Layer 9 of a small transformer language model trained on English Wikipedia (15 layers, counted from 0, width 64).
A neuron adds its activation times its output weights to the MLP's output. To switch it off is to set its activation to zero at one token and run the rest of the model.
A neuron's activation on a vector x is SiLU(gate . x) times (in . x), where the dot is the dot product.

Input weights of the MLP neurons that the questions are about. A number n stands for n times 0.0086.
n23 gate: -22 -33 17 -4 16 19 -11 29 15 36 -51 -11 -49 -11 11 6 -7 -24 16 4 -31 -9 13 -4 18 23 -55 -29 -12 -10 27 40 -14 13 -18 9 -3 -13 18 -20 10 -13 38 7 -26 30 8 5 -14 16 -16 -17 -16 -14 7 8 0 -26 6 13 -7 13 27 -13
n36 gate: 29 21 13 8 6 -24 17 -25 9 -42 -25 25 37 -12 -5 1 24 53 -11 -6 0 1 -24 37 23 -1 -21 30 -1 11 4 -27 3 -14 1 13 32 -21 29 -11 -20 9 -16 -1 -9 1 -45 24 -13 -5 8 -7 -21 -19 18 26 20 15 -43 36 -7 10 16 -39
n45 gate: 35 33 1 -1 12 32 34 -17 11 -35 -19 8 6 -23 -3 -23 10 -8 4 -10 34 -6 8 -3 14 -41 19 -18 23 -22 -1 27 23 -4 27 -33 -12 95 47 19 12 -24 22 8 44 -11 -10 15 -28 13 -22 -11 12 -11 15 15 30 10 37 -7 -1 50 -3 16
n68 gate: 5 -5 -14 37 -32 -5 18 8 2 8 14 30 48 22 -35 19 14 -16 -23 -9 -3 -21 -11 -19 -5 17 7 0 37 13 14 -23 -28 -3 41 -60 12 -18 -15 -27 3 -39 1 10 1 -10 -25 -19 -5 38 19 -34 -39 17 20 1 11 38 -18 -21 -9 0 33 -3
n119 gate: -39 -5 6 -37 -43 7 -5 27 26 38 12 15 36 -12 2 4 -8 -42 28 -27 46 -33 1 27 -13 -5 -29 -43 27 22 36 8 -9 -20 28 -31 -11 -5 48 15 -23 -15 -25 30 -50 -18 18 -5 40 23 -23 -3 14 13 -35 -4 -33 26 13 -5 23 -38 -29 -32
n171 gate: 15 -3 45 12 3 -1 30 -4 15 -4 -44 16 -21 -37 2 -14 -34 24 26 -11 4 6 -15 -3 -9 -5 14 5 17 5 -10 -60 5 -1 8 13 1 -49 21 -14 -16 -13 35 -1 55 26 3 -20 29 -23 -21 -5 1 -15 1 -10 40 -45 16 -40 7 20 3 -34
n181 gate: -15 4 -25 6 19 -13 4 -38 16 20 19 -12 34 -27 -36 -17 -51 9 28 -45 -37 42 -40 35 -5 -23 -28 -27 16 7 12 -4 8 22 2 21 -24 5 -25 14 -22 -60 -9 5 1 55 -23 -35 2 -22 -28 40 25 14 30 22 -6 -11 -36 22 32 -17 -1 -22
n213 gate: -18 23 -38 24 19 -22 -22 29 15 22 19 -28 6 20 6 12 21 36 -7 -3 9 -35 34 -33 -21 16 -17 14 12 -3 57 -36 24 -16 -6 -19 -10 17 8 -22 14 -1 30 25 2 -4 21 29 -5 1 -46 7 3 -14 -19 -27 2 18 -7 -34 -28 -1 25 -35
n224 gate: -3 -15 2 -29 -1 18 3 -3 -4 7 -12 12 -23 36 -7 -38 8 33 14 -19 16 -65 -1 -14 1 5 -20 -30 15 31 -25 35 31 23 -15 2 -15 -33 3 -14 8 16 -22 -50 -19 -22 0 7 18 -7 1 -32 25 -20 8 45 24 -5 -8 -25 -4 28 -1 37
n268 gate: -13 -4 -10 -9 23 -32 -11 30 -37 54 -9 34 -35 14 26 -12 3 -14 6 3 14 -30 8 10 49 -26 6 3 -4 4 -42 9 12 21 -10 -14 32 32 -38 -1 18 -22 -10 23 -9 10 6 37 -9 -1 -56 35 49 16 -4 -13 -2 39 9 -4 -10 9 -32 10
n284 gate: 21 -12 -12 -18 -26 -5 5 13 -9 -15 -1 63 -17 -43 29 9 78 22 -37 -10 -11 -27 -1 6 -9 9 -37 4 -19 -5 -19 -7 8 -5 -14 -3 -1 -11 45 -13 39 -44 6 28 15 7 -28 40 3 -25 1 23 9 -21 55 23 38 14 -39 -24 -23 4 30 -3
n297 gate: 26 -17 -13 13 12 -38 34 21 -27 16 -27 21 -31 5 6 -6 5 13 6 -51 3 -27 1 13 14 -9 -8 -14 5 29 44 -23 9 -32 -5 18 -5 -12 -7 -17 56 -31 -19 14 7 31 28 -20 11 32 -6 33 30 22 19 27 -31 -9 -9 -15 -11 7 32 7
n313 gate: 12 8 -37 40 -11 -20 13 -17 -1 -13 13 -14 5 -39 0 12 -1 51 -18 -19 41 18 33 -13 -12 -5 -22 12 -15 14 -8 -4 17 -31 -24 57 5 26 -5 -14 -23 18 -2 -22 -30 -4 -18 -3 39 -33 -8 -18 53 2 39 17 3 -6 -26 8 30 24 -5 3
n23 in: 28 38 -18 21 30 -3 1 -4 -4 9 8 37 34 19 7 -8 -8 27 12 -8 -10 -6 -23 23 -18 40 -5 13 -6 -14 -3 1 -2 -9 -26 29 15 -33 -6 17 -10 4 -24 -12 11 -26 -2 -27 18 17 35 7 -10 -28 -21 7 -10 17 -8 7 22 16 -13 -68
n36 in: -5 11 20 -1 8 -5 -1 -26 -9 -19 21 47 23 10 -5 -14 24 -29 -15 7 -10 7 -25 13 31 -9 16 29 -15 -15 -1 -21 9 -9 -3 -2 4 -36 6 -1 -9 -28 -23 -18 28 -15 21 7 -8 -29 -33 20 -11 -8 12 -11 -34 35 -5 19 31 -36 -31 -33
n45 in: -22 -6 -6 19 -22 -8 -2 1 1 1 -3 -54 48 -40 -19 -28 44 5 45 25 23 12 4 -31 -19 -41 7 2 30 25 32 -22 32 16 7 -8 2 4 24 25 28 53 -34 -30 -32 -14 -2 16 2 -28 -1 -14 56 10 -40 -16 25 36 14 42 -18 24 18 -5
n68 in: 7 -14 2 -49 -1 -3 -31 -14 3 -26 -13 -31 -47 -31 14 12 0 12 6 -29 17 44 6 -25 -19 21 32 -21 1 27 -8 -23 -16 -22 -19 8 34 -34 21 19 12 -2 22 7 23 24 -29 27 -34 -9 -12 68 18 -35 21 -6 -8 23 7 13 -18 -9 9 15
n119 in: -1 0 25 -37 44 14 7 52 -7 9 9 39 10 -25 -2 -8 11 -8 -1 -18 -14 11 48 2 -46 -2 1 -37 -24 -20 -6 -35 21 2 -33 40 -27 3 -45 -40 -10 -6 28 1 39 14 24 -33 14 -33 -31 -17 -10 20 -17 57 -24 -40 15 -54 -12 23 -16 -3
n171 in: -15 15 -1 22 -19 -7 32 -2 29 -22 -46 49 -40 9 -12 -24 -4 19 4 -9 -18 10 3 -20 -28 16 13 27 24 -33 -10 -4 14 -21 34 30 18 -17 32 39 1 -8 5 -37 -1 16 3 -11 26 4 -4 14 23 -14 30 -1 35 -35 20 -7 -5 8 8 0
n181 in: -25 30 8 36 -25 -25 -24 26 -1 9 2 30 -9 -15 -7 -37 11 -26 4 15 -27 -3 -23 -8 -18 -44 7 -27 -10 0 -18 -3 -45 6 21 19 -26 3 -1 12 -16 -30 -5 40 33 7 -19 7 -22 -21 11 23 57 6 -4 -17 -47 9 -51 28 -13 -6 12 -7
n213 in: 11 -1 13 -1 -6 -12 -7 10 -37 -10 22 32 11 33 5 -5 -12 26 -42 6 7 10 -27 -55 -2 31 24 42 6 -8 26 -9 -7 -6 10 5 17 -16 28 17 -3 -34 -24 -5 -35 9 3 7 -11 2 8 -21 27 -34 -22 7 37 14 10 -36 -32 18 18 -50
n224 in: -15 51 -12 -10 6 -12 -31 -20 -4 20 -3 7 -11 -28 27 22 -1 3 29 21 31 -13 -23 -8 21 29 52 -19 -1 -3 1 -15 6 35 -1 22 15 -9 14 -10 -1 -4 20 -34 -5 -10 -11 7 1 0 5 -47 66 32 -17 -18 12 0 -38 -10 -20 -3 -32 -29
n268 in: 11 11 27 -1 38 -4 3 19 9 6 -23 4 -15 -8 -8 13 0 -12 -39 -6 -7 7 -10 5 53 3 -1 8 14 -2 -1 14 -14 -12 12 24 -9 -25 -18 -25 -10 1 15 -29 17 -2 31 -32 8 5 -17 -48 -2 41 10 25 -7 -43 30 -19 39 -52 29 -17
n284 in: 64 -13 25 -6 19 23 -31 -9 4 24 -3 -21 21 60 16 6 3 -31 23 21 -8 -25 19 51 14 16 -22 -33 23 8 -1 -25 -9 16 46 18 16 17 -11 -10 -17 -23 -6 -2 -47 8 -2 -15 -17 57 13 -20 5 32 -15 -26 24 -2 -17 1 46 8 -36 -22
n297 in: 13 12 -11 -33 -43 -24 -1 6 7 28 22 7 -13 19 -8 -20 45 -13 42 24 73 6 -28 1 -3 9 -27 9 16 26 -7 -1 -24 12 2 6 -35 18 47 5 33 -4 1 -22 48 -34 6 0 -16 -15 6 -13 -23 -10 26 17 43 22 5 -1 35 -1 -24 13
n313 in: 15 2 29 -26 -8 16 9 -8 22 -11 -46 26 -23 -1 7 19 -8 -52 -6 0 -10 17 -12 4 31 6 -2 39 -13 -34 7 33 -15 -32 49 16 -27 -19 -4 20 12 -11 51 -10 10 20 -22 -5 -28 25 9 -14 11 4 -7 -15 -24 21 13 -27 -8 10 -1 18

Output weights of the MLP neurons that the questions are about. A number n stands for n times 0.0036.
n23: 31 55 26 -10 -12 -3 3 -24 29 -3 18 25 7 -12 1 22 18 13 -11 9 8 1 -19 28 53 -24 21 -19 -20 -15 -2 -30 13 -31 17 20 8 4 -29 6 -51 -28 -8 15 -5 20 -19 43 -10 -38 -1 32 -18 7 17 -20 -11 -1 -34 17 -27 -31 -6 -28
n36: -18 -32 -32 -9 -27 0 -24 -13 -12 -31 -14 -37 -25 -44 -34 1 -4 -6 -1 -6 4 8 34 41 -12 16 9 -19 1 -27 28 -11 -15 -7 -29 -27 -34 60 24 1 58 -10 12 7 -23 14 -7 21 37 14 -17 -2 13 16 28 13 26 -34 47 -23 7 -5 9 -8
n45: 11 -43 25 28 -7 -25 -30 12 16 -5 13 -37 -6 6 18 57 -27 -20 -37 17 30 20 -4 -23 27 -5 -43 0 31 -5 -28 -7 -18 -10 -44 -26 -18 -44 18 6 -36 18 -13 -30 46 -37 -23 -60 -49 -28 -10 -12 -16 1 20 -3 22 -2 3 -24 39 -27 61 31
n68: 18 -10 -27 19 2 -25 -5 -42 47 15 -35 -11 -5 6 -11 -35 -7 32 -20 53 -3 21 -38 3 -14 1 47 3 7 47 -54 9 16 23 -21 7 47 -20 -10 -17 9 16 -12 12 -12 16 26 -46 22 -28 -23 38 -12 -23 -16 3 31 23 -16 15 7 -1 33 -19
n119: 28 30 2 13 -2 10 -7 -19 -3 -27 21 46 -3 8 13 -34 -25 -31 12 48 2 -2 7 -17 -27 -30 6 11 -22 23 -31 18 5 41 -6 17 -49 -8 5 -30 -15 -24 17 -30 26 -32 -7 -6 -29 -36 8 -22 2 -42 8 0 95 3 -60 25 -59 5 -53 12
n171: -10 -22 20 -6 -19 2 12 -5 34 -8 17 13 -36 -18 0 0 -3 15 7 -16 16 23 -33 -6 -35 -15 44 35 -14 -21 14 -15 -44 -1 -22 -8 -16 -18 -17 -17 37 46 -15 19 1 -23 -9 -3 12 -9 31 10 -6 12 -9 8 31 -11 -5 -39 -30 30 5 -36
n181: 4 -68 33 -34 -8 -1 6 -10 -19 1 -56 -39 17 -12 -19 -54 -7 26 -13 -16 -8 -4 20 -21 10 25 -3 9 22 -3 22 9 24 -23 5 -9 3 24 44 8 -15 -30 -37 15 -26 28 13 65 -6 12 -8 5 -17 22 -1 -19 14 10 -31 15 22 -31 -24 39
n213: -33 29 -6 -2 -10 -2 -3 -22 47 -13 -5 -24 -13 -39 -8 53 -1 -10 33 17 15 9 29 19 -50 -23 22 -11 -8 3 17 -4 -7 -32 4 -23 5 19 -36 -34 -35 60 74 0 -9 -11 -1 6 1 -4 -25 17 -56 11 -34 -25 9 -13 0 8 7 -9 18 -56
n224: 7 -23 17 26 -46 6 -25 3 19 11 11 22 51 -20 9 -11 28 10 -35 -1 -7 -11 9 28 -19 5 -12 -15 -22 -25 6 -32 8 24 1 30 -10 7 13 9 -9 -36 -11 -19 -12 0 15 26 11 12 16 56 24 1 64 -54 -20 -51 -18 25 -29 -47 4 -52
n268: 25 -20 3 32 23 -10 -37 -16 -44 40 25 -19 34 -21 -13 -10 -12 -19 2 -1 -9 5 -12 -13 -22 11 27 -32 35 47 -80 26 -12 50 -10 -36 -10 24 9 -1 -20 4 30 -41 10 -4 1 23 -38 24 36 -18 7 -7 -4 13 -2 27 -20 -22 -29 31 4 9
n284: -14 -30 -49 -6 -17 40 -9 -8 8 16 13 -2 4 -23 -29 18 14 30 -40 45 -2 29 13 -19 -5 -29 -7 1 17 -63 24 -39 79 -51 15 -2 9 -11 -42 14 10 2 16 2 -11 -4 24 15 -34 -41 23 5 10 35 21 -25 15 -24 27 -11 -5 11 39 -18
n297: 59 39 -3 -1 -29 -49 7 10 25 -7 -14 26 4 -8 -31 -46 15 46 15 17 4 5 -32 8 -15 24 9 -10 28 -25 22 -10 20 27 -23 5 -4 28 24 42 36 31 52 32 19 5 29 -7 31 -1 16 17 7 -33 -11 0 9 7 -5 -31 49 18 -37 30
n313: -18 7 5 19 -7 -48 22 -17 -1 5 -1 24 -12 32 29 -13 2 39 30 2 29 12 -4 12 34 -18 -11 44 45 -11 -15 37 -4 -14 17 0 -39 25 -1 14 19 24 44 -40 -11 -12 11 26 24 -50 -5 -38 15 -3 8 -32 35 -14 -8 0 -5 15 -18 24

Each question names a token from some text and the token that comes next. It shows the vector x that enters the MLP there. A number n stands for n times 0.04.

Then comes g, the gradient of the next token's log-probability with respect to the MLP's output, scaled to length 1. A neuron's effect is roughly proportional to its activation times (output weights . g). A number n stands for n times 0.0057.

" st", then "aff"
x: -24 -51 -13 2 12 14 -48 34 27 9 32 9 -50 -3 -5 -11 -30 34 -21 -12 4 -7 -37 10 -61 -7 13 13 -1 -11 -24 -13 -20 -4 9 26 20 -18 -8 -16 37 67 34 19 46 -18 -19 3 -6 23 -18 8 9 13 9 52 14 -4 12 -10 11 49 -16 -2
g: 22 3 18 3 -16 4 -32 22 14 7 9 -20 -4 -8 -19 7 -5 -2 25 -39 -41 31 13 45 -36 31 -16 20 5 -13 -41 -19 -13 6 -8 -2 11 24 11 -8 14 -51 -3 17 -14 -23 7 -18 34 -39 -28 13 -25 -12 -8 11 1 6 -54 -31 -17 -11 -23 -4
Which two neurons, each switched off alone, lower its probability most, in order? n284, n171

"\n", then "In"
x: 35 -50 -6 -1 5 -27 -28 16 16 2 25 2 -47 -29 -29 3 19 -2 17 8 32 -4 -49 32 -45 27 23 -7 10 12 10 -14 38 7 17 -20 -41 -28 44 -43 24 22 35 -8 24 7 -6 10 -14 48 -43 17 1 1 27 29 34 28 -21 29 8 10 -35 15
g: -4 -28 -10 -29 7 -9 7 2 -19 -24 -24 45 7 -11 -17 -36 8 -1 4 34 4 -7 8 11 -5 45 18 -18 7 -5 36 15 22 17 -8 -35 27 -14 8 16 -9 -11 -17 -10 -17 -6 28 -27 -22 35 7 12 -12 -57 13 -21 -61 -33 19 11 11 -29 -1 5
Which two neurons, each switched off alone, lower its probability most, in order? n297, n224

" the", then " di"
x: 12 -73 5 -3 25 -2 -14 22 27 -10 -7 -18 -53 -23 -13 -26 3 11 6 13 -5 19 -12 -10 -30 0 -27 -17 3 -7 39 -4 -6 10 10 -45 -49 -15 23 -17 41 55 29 5 2 -19 -16 -5 9 51 -40 16 -6 11 12 21 42 4 26 3 4 58 -18 27
g: -9 -25 12 37 6 3 32 -4 -22 19 -3 -32 -46 2 15 -9 10 16 -48 47 19 11 -42 35 17 -36 8 14 3 7 1 -11 -15 31 -6 -4 47 15 -29 -1 -12 -12 -1 -12 29 -18 4 6 24 11 -21 -11 7 19 -16 7 6 13 11 11 57 -12 29 6
Switching off which neuron hurts the next token most? n45

"lan", then "ne"
x: -4 -16 -12 -24 21 -3 -28 -20 38 11 -15 -16 -15 0 -25 -59 53 4 -20 17 0 20 -12 42 -2 -7 -23 -1 16 -26 -13 -21 -56 29 -3 5 7 -18 14 -39 10 18 46 31 -2 -34 16 -26 -5 12 -3 16 -47 0 -52 -11 -32 35 13 -6 26 -20 -76 -16
g: 40 52 33 -34 23 16 17 4 -6 13 28 3 -5 -9 -31 -39 -7 3 2 6 -12 14 -39 -19 6 3 -9 -4 -23 18 7 -38 4 26 -1 44 -6 -7 -36 33 -12 -14 20 9 12 -2 13 -9 1 1 -23 12 15 7 -36 7 46 -7 3 -9 -54 30 -3 -7
Switching off which neuron hurts the next token most? n119

"\n", then "|"
x: 38 -53 -5 -8 5 -24 -14 8 -1 -1 9 -5 -25 -19 -23 1 22 14 3 23 22 12 -54 28 -41 39 24 -18 10 15 11 -21 47 36 21 -16 -20 -23 41 -30 35 36 47 8 13 -9 0 10 -14 54 -18 17 -12 19 8 52 31 33 -31 25 2 25 -25 5
g: 31 -2 -8 3 2 -9 2 19 21 -2 24 -3 -26 17 16 64 -5 -16 -14 -7 -6 27 13 8 42 -50 -15 4 28 11 -42 -10 -4 -34 18 -1 -66 -6 -8 -6 5 5 -16 18 -3 39 1 -2 -15 -40 23 -2 19 18 -8 -19 -5 24 -22 -36 6 0 10 -1
Switching off which neuron hurts the next token most? n284

"j", then "el"
x: -25 -34 -4 -13 16 -16 1 5 14 3 -15 1 4 -12 -15 -46 32 31 1 -13 -5 16 -14 53 -23 -26 24 23 -8 -11 -41 9 -3 -11 11 40 17 -9 -18 -6 39 24 -10 -32 0 -6 -28 -41 -15 25 38 34 -5 -13 -19 9 4 4 1 12 77 36 -59 -45
g: -16 12 27 -15 -11 -11 -20 -59 -8 -22 10 -17 -13 0 4 -20 15 1 -44 17 -4 5 13 59 1 -45 -37 4 3 2 -3 -37 -28 -4 4 -9 -51 -32 -23 -21 16 -20 4 6 -9 -25 -20 12 -1 49 -18 13 3 9 -12 -17 -21 27 21 -2 -3 -7 -13 6
Switching off which neuron hurts the next token most? n36

" a", then " c"
x: 9 -60 -11 6 22 9 -8 13 33 -17 3 -17 -30 2 -17 -31 -17 25 6 20 23 18 -38 -1 -20 21 -3 7 11 -1 17 -7 -15 2 8 -14 -26 -19 5 -24 40 69 17 18 -11 -25 -11 -2 10 51 -24 23 -25 10 -7 31 66 -2 43 -36 26 45 -7 31
g: 7 -28 -16 -5 13 -13 -9 -45 -6 27 -11 10 17 -1 16 -37 -10 6 -13 0 16 -55 -5 -37 -25 -41 17 4 21 8 4 -36 -28 -11 -3 16 -5 3 3 5 -60 -22 -22 20 0 30 -8 5 -19 -12 -25 -7 -36 -2 7 35 39 11 26 -16 -14 17 -8 28
Switching off which neuron hurts the next token most? n224

" as", then " E"
x: -6 -54 4 -6 41 -9 -24 12 6 0 -7 -2 -34 -17 -20 -9 8 48 -11 -20 26 9 -44 29 -46 26 -7 33 6 -19 18 -17 -22 -6 0 0 -22 -10 25 -16 51 46 38 28 -7 -1 13 -10 43 44 -30 6 -19 10 13 2 1 9 25 3 41 1 -10 50
g: 5 10 7 -13 9 -16 -2 -8 -20 -21 -17 -18 23 -8 14 -2 21 -13 -22 -25 8 -60 -21 -3 -4 3 -12 0 -15 -41 -6 28 49 32 8 27 14 25 -18 -11 52 5 -8 26 5 -8 -27 -26 5 45 35 -12 2 7 0 -17 -15 13 -24 3 2 -2 -26 -58
Switching off which neuron hurts the next token most? n297

" but", then " she"
x: 3 -51 -19 -9 23 -35 7 20 20 -14 33 -14 -41 4 -16 -23 12 35 -1 21 16 -4 -19 20 -37 5 11 -52 4 -25 50 -1 -7 -10 47 -22 -19 -13 5 4 43 31 34 7 28 0 -13 4 6 14 -66 23 12 0 -23 3 17 -24 49 39 15 28 -4 3
g: 14 -7 -20 -6 -11 71 6 16 1 -12 12 5 -22 63 5 -38 12 -13 15 -8 28 -18 3 14 -1 4 -21 -7 -19 16 -2 -17 17 29 5 1 9 37 30 1 -8 15 -5 -7 33 -4 -18 39 -4 15 50 -2 12 -25 32 -23 -3 17 13 9 30 -18 -36 -3
Switching off which neuron hurts the next token most? n213

" Ro", then "os"
x: -14 -18 6 25 44 5 -21 -13 29 13 -23 -23 -4 -7 -22 -14 24 31 -54 3 19 -20 1 13 -24 35 -2 0 -9 -29 -21 -11 2 -5 -12 6 10 -11 11 -16 45 4 45 11 -3 -69 -18 -49 38 21 2 24 -13 0 -86 -13 12 -10 25 29 16 28 0 -12
g: -21 45 -19 14 -4 -3 -27 -37 -14 -6 23 15 17 -1 -15 0 -29 9 -37 3 11 1 11 32 43 -19 43 -35 -2 -1 -2 -32 -60 -32 -4 -39 3 9 17 16 22 -12 12 8 -2 17 -24 17 -13 -11 -11 -26 -8 -2 -6 43 -4 31 -2 -18 22 -19 3 9
Switching off which neuron hurts the next token most? n23

" the", then " Nor"
x: 4 -68 4 -16 22 -4 -19 28 37 -11 -7 -16 -53 -20 -24 -27 2 11 5 14 -9 10 -5 0 -31 0 -41 -8 -9 -6 37 -5 -9 9 5 -42 -45 -22 19 -22 35 53 32 13 -6 -17 -23 -14 12 46 -31 20 -3 11 19 23 40 2 19 -8 10 60 -19 29
g: -5 11 -21 -18 -23 20 -13 17 -3 -1 23 -4 -21 14 19 -9 -7 14 3 -82 10 -47 35 1 -2 12 -15 9 -4 -33 -22 6 30 27 19 30 4 19 27 8 11 5 -12 37 -1 -36 -36 -7 33 -8 11 6 -21 24 2 -44 4 23 5 -1 15 -20 -5 -20
Which neuron, switched off, raises the next token's probability most? n224

" that", then " the"
x: -9 -32 0 -20 15 -16 -9 15 8 -7 33 4 -40 -3 -3 -25 28 35 7 28 19 19 -4 19 -31 -4 3 -27 -7 -26 58 -19 5 -1 25 -34 -8 -5 19 8 43 33 40 4 48 14 -2 15 16 24 -85 33 36 1 9 32 18 -12 31 38 14 20 -15 12
g: -4 -23 -13 -40 6 5 16 19 -17 -3 4 19 -37 15 -36 -14 10 -21 -44 16 24 -6 -9 28 -26 5 27 -1 -3 28 -2 32 -6 13 -2 72 34 30 17 -12 -5 22 4 6 -28 8 19 39 13 11 -15 -9 -20 -9 25 -31 -32 -22 28 8 -8 7 -7 7
Which neuron, switched off, raises the next token's probability most? n45

"ur", then ","
x: -23 -14 -19 -13 30 -14 -22 5 16 0 7 -27 -42 -49 -19 0 40 -1 -3 10 14 -9 -44 12 -2 -1 -15 2 -10 -27 31 -59 -27 15 -21 5 34 -18 14 -52 23 26 34 36 -8 -22 -33 -15 -18 37 27 -10 -21 38 -50 39 -16 -3 -1 40 -1 3 4 16
g: -9 13 35 -8 0 30 -10 -17 -50 -6 27 -13 1 -16 9 -10 -22 -20 21 -26 5 5 1 -6 1 3 -4 -5 -21 2 -15 -32 15 32 5 -38 12 -19 18 -10 -24 26 21 -62 -9 -11 -14 26 4 -32 25 -60 -1 -24 -21 -5 39 28 1 18 -10 -21 19 17
Switching off which neuron hurts the next token most? n36

"ill", then "é"
x: -39 -11 -12 -18 4 -4 10 42 16 5 -11 -15 19 -22 22 -52 1 36 -7 -17 17 7 -31 18 2 -19 52 7 -16 -3 -37 -19 -14 13 -13 -8 19 7 15 7 55 14 35 -16 -18 -8 -30 -33 -44 -7 20 57 -9 -2 -8 20 -26 -11 -9 -1 41 16 -68 -27
g: 6 -21 -7 11 23 -33 -4 -21 16 -2 -16 -5 14 -14 -19 -8 16 -39 -9 -19 0 -10 10 -6 -9 -7 26 21 -8 0 -11 48 9 15 5 21 -1 -6 -17 -67 3 -2 -3 6 -70 34 5 0 -32 -10 -29 -25 20 -43 -4 -20 6 5 -9 16 13 9 14 51
Switching off which neuron hurts the next token most? n181

" over", then "all"
x: -31 -5 -1 -39 32 -9 -15 43 -2 32 36 39 -1 -17 -12 -38 -3 19 -29 -3 26 1 -31 3 -43 33 3 34 -10 -3 1 -32 -28 9 18 21 27 -44 30 -20 34 50 61 -1 9 -13 -9 -19 21 -3 -4 31 19 -17 37 18 53 6 15 2 2 3 6 22
g: 1 -23 -4 11 -13 1 10 22 -1 13 -20 -9 -18 -5 0 31 -12 -30 -22 1 -25 -6 16 -8 -36 -33 5 47 -16 41 -32 -27 -4 10 -6 -17 5 5 -34 -24 -20 11 -1 -40 -16 -4 -12 -5 2 -21 17 36 9 -29 -19 34 52 7 -58 -10 -10 10 30 -12
Switching off which neuron hurts the next token most? n171

"able", then " con"
x: -39 -59 -11 -5 26 -10 -67 22 3 0 4 -38 -22 6 -45 -14 34 11 -40 19 -5 10 -28 -9 -25 19 -25 2 22 -34 47 -35 -12 0 -10 -1 26 -24 40 -46 19 49 30 11 20 8 -5 14 15 27 14 -21 -11 11 -12 15 9 -2 24 -4 6 -12 -4 31
g: -12 -9 -11 -9 11 -21 20 2 -8 38 -23 -9 -10 41 12 -3 -8 8 36 18 2 -4 6 -19 -24 14 -29 18 8 -16 -21 24 -30 21 10 9 23 25 -1 20 21 29 -54 -3 17 -3 82 18 -29 8 12 28 -9 4 15 -14 6 -17 26 8 -4 -5 10 43
Switching off which neuron hurts the next token most? n23

",", then " and"
x: 10 -55 1 -10 8 6 -44 11 9 -7 10 -21 -70 -43 -11 -23 -2 46 -24 6 7 3 -14 33 -24 4 8 5 -18 -16 21 -22 -10 7 39 -6 -5 -25 19 -25 38 41 34 25 32 -3 4 -13 25 48 -53 10 -2 8 4 23 15 -8 40 17 30 4 -28 31
g: 4 -18 -15 -33 -28 10 -11 -20 3 -31 24 -30 -6 -18 -34 3 21 -27 -18 -30 7 -21 20 16 -20 3 -14 -2 -37 25 -21 -9 18 9 -11 5 13 3 25 -4 -29 3 5 36 40 -1 8 -15 3 -31 46 -16 3 42 -1 11 -12 21 -1 45 28 -55 -9 -4
Which neuron, switched off, raises the next token's probability most? n171

"39", then " goal"
x: 17 -52 -5 -60 25 -40 -56 -4 -1 -24 18 -21 23 1 -39 -12 -16 20 -47 11 -8 15 -46 50 -16 1 -35 5 8 -17 16 -13 -11 -16 4 -15 27 -39 14 -1 14 34 27 -23 33 1 -29 8 -3 10 -3 37 -10 26 -4 7 32 -5 13 0 37 13 -68 20
g: 2 9 -11 5 6 12 21 23 6 -10 30 39 -32 31 -54 9 -7 23 -1 7 8 -16 31 -7 -36 -20 1 25 -10 2 -16 -7 2 10 7 -1 -25 -25 -4 11 -12 29 49 -17 -27 -1 -19 -38 0 -11 10 -5 62 -14 -7 -29 -48 10 -15 -30 4 -13 4 24
Switching off which neuron hurts the next token most? n181

"ci", then "ent"
x: -43 -39 6 -5 12 -29 -26 -29 31 -17 -12 7 -13 24 -9 -25 39 13 -5 -2 13 22 34 -5 -7 -39 20 43 -30 -18 14 13 -21 -30 32 31 -23 8 -22 -17 17 42 55 40 16 15 -20 9 -33 2 51 0 14 34 0 2 25 -11 -7 10 44 24 -42 -47
g: 20 -32 25 1 -4 9 -27 -8 -20 16 18 6 15 1 18 -3 -8 7 6 -12 35 10 -30 59 31 -20 16 37 14 7 -6 18 -26 -2 -6 -15 -7 -15 13 11 17 -12 39 -35 -20 -4 -33 19 10 -12 19 -10 -18 -38 -38 -14 47 -27 25 20 27 -20 25 -19
Switching off which neuron hurts the next token most? n313

"s", then " J"
x: -33 1 27 -33 -19 35 -20 1 32 13 -13 25 15 -8 -2 -25 76 -1 -24 17 28 8 -8 7 -16 38 23 11 5 -15 -10 -10 -10 2 20 -2 -24 24 -30 -25 31 0 2 12 44 -24 -17 -37 -35 18 42 29 -3 11 -32 7 -35 45 21 -8 70 -10 -14 3
g: 62 22 10 1 -47 33 25 25 -15 2 -35 -2 34 1 11 15 -19 -6 6 18 -2 -16 -21 27 1 13 -12 8 -9 -8 -1 -32 19 18 53 31 -36 24 11 -34 2 -3 17 9 -4 0 -21 8 22 31 -37 -12 -3 -20 7 -27 12 -8 -15 -9 28 -5 -35 7
Switching off which neuron hurts the next token most? n119

" ", then "en"
x: -32 -37 -11 -18 26 18 -36 18 -12 1 16 22 -46 24 -36 -24 8 41 -14 5 11 18 -12 54 -43 17 -2 30 33 9 9 -17 9 -12 27 7 10 -20 -12 -27 22 30 36 13 10 -30 10 -14 21 26 -11 22 -6 19 -50 60 46 6 7 32 21 16 -51 4
g: -10 4 -22 0 8 -17 -18 27 33 -20 15 -14 -15 -3 27 -4 -17 20 -27 21 -32 13 -26 2 7 -4 24 29 9 1 -48 23 -43 -25 14 28 -14 28 11 -7 14 8 -8 8 11 28 3 -24 -43 11 -26 -62 -1 17 -2 14 33 32 -24 16 15 -28 -23 9
Switching off which neuron hurts the next token most? n224

" a", then " pa"
x: 12 -51 -16 1 26 13 -5 22 36 -12 -2 -24 -37 0 -24 -29 -18 30 5 25 12 10 -28 -12 -23 17 -22 16 11 -9 21 -6 -12 4 16 -20 -21 -15 16 -29 49 67 27 18 -5 -8 -14 -3 13 46 -19 13 -17 9 -13 35 49 -6 40 -37 30 33 -1 40
g: -7 -24 24 36 10 -13 -30 -22 -52 35 9 29 -26 10 18 -9 -8 -1 34 -36 3 -29 -14 3 -10 -6 4 -12 6 -27 -31 -45 -6 38 -24 -33 -2 10 -10 -28 -49 8 -21 28 12 -1 -39 -20 13 10 23 -14 -5 -19 19 22 9 13 9 -7 -17 -7 -3 1
Switching off which neuron hurts the next token most? n171

"house", then " model"
x: -14 -29 -5 -7 24 -10 -66 12 18 33 30 -3 -6 18 -6 -16 16 32 36 15 22 -26 -56 -17 -19 3 -32 -3 -18 -31 32 -21 -14 -3 -26 19 44 -22 47 -7 9 61 33 -24 17 -22 -33 -9 11 20 13 -12 12 27 -34 -8 22 5 3 -18 42 -19 -57 -5
g: 31 -1 11 21 -5 -21 -14 9 -28 -8 9 -35 5 10 -6 6 18 20 -24 -16 -10 20 28 -31 27 -22 -5 -23 33 40 -18 -8 8 -28 -11 -20 0 -5 -27 17 -10 8 4 10 -3 56 29 37 -9 27 -33 -45 -29 -9 4 -13 -10 20 15 -3 -38 -16 27 35
Which neuron, switched off, raises the next token's probability most? n224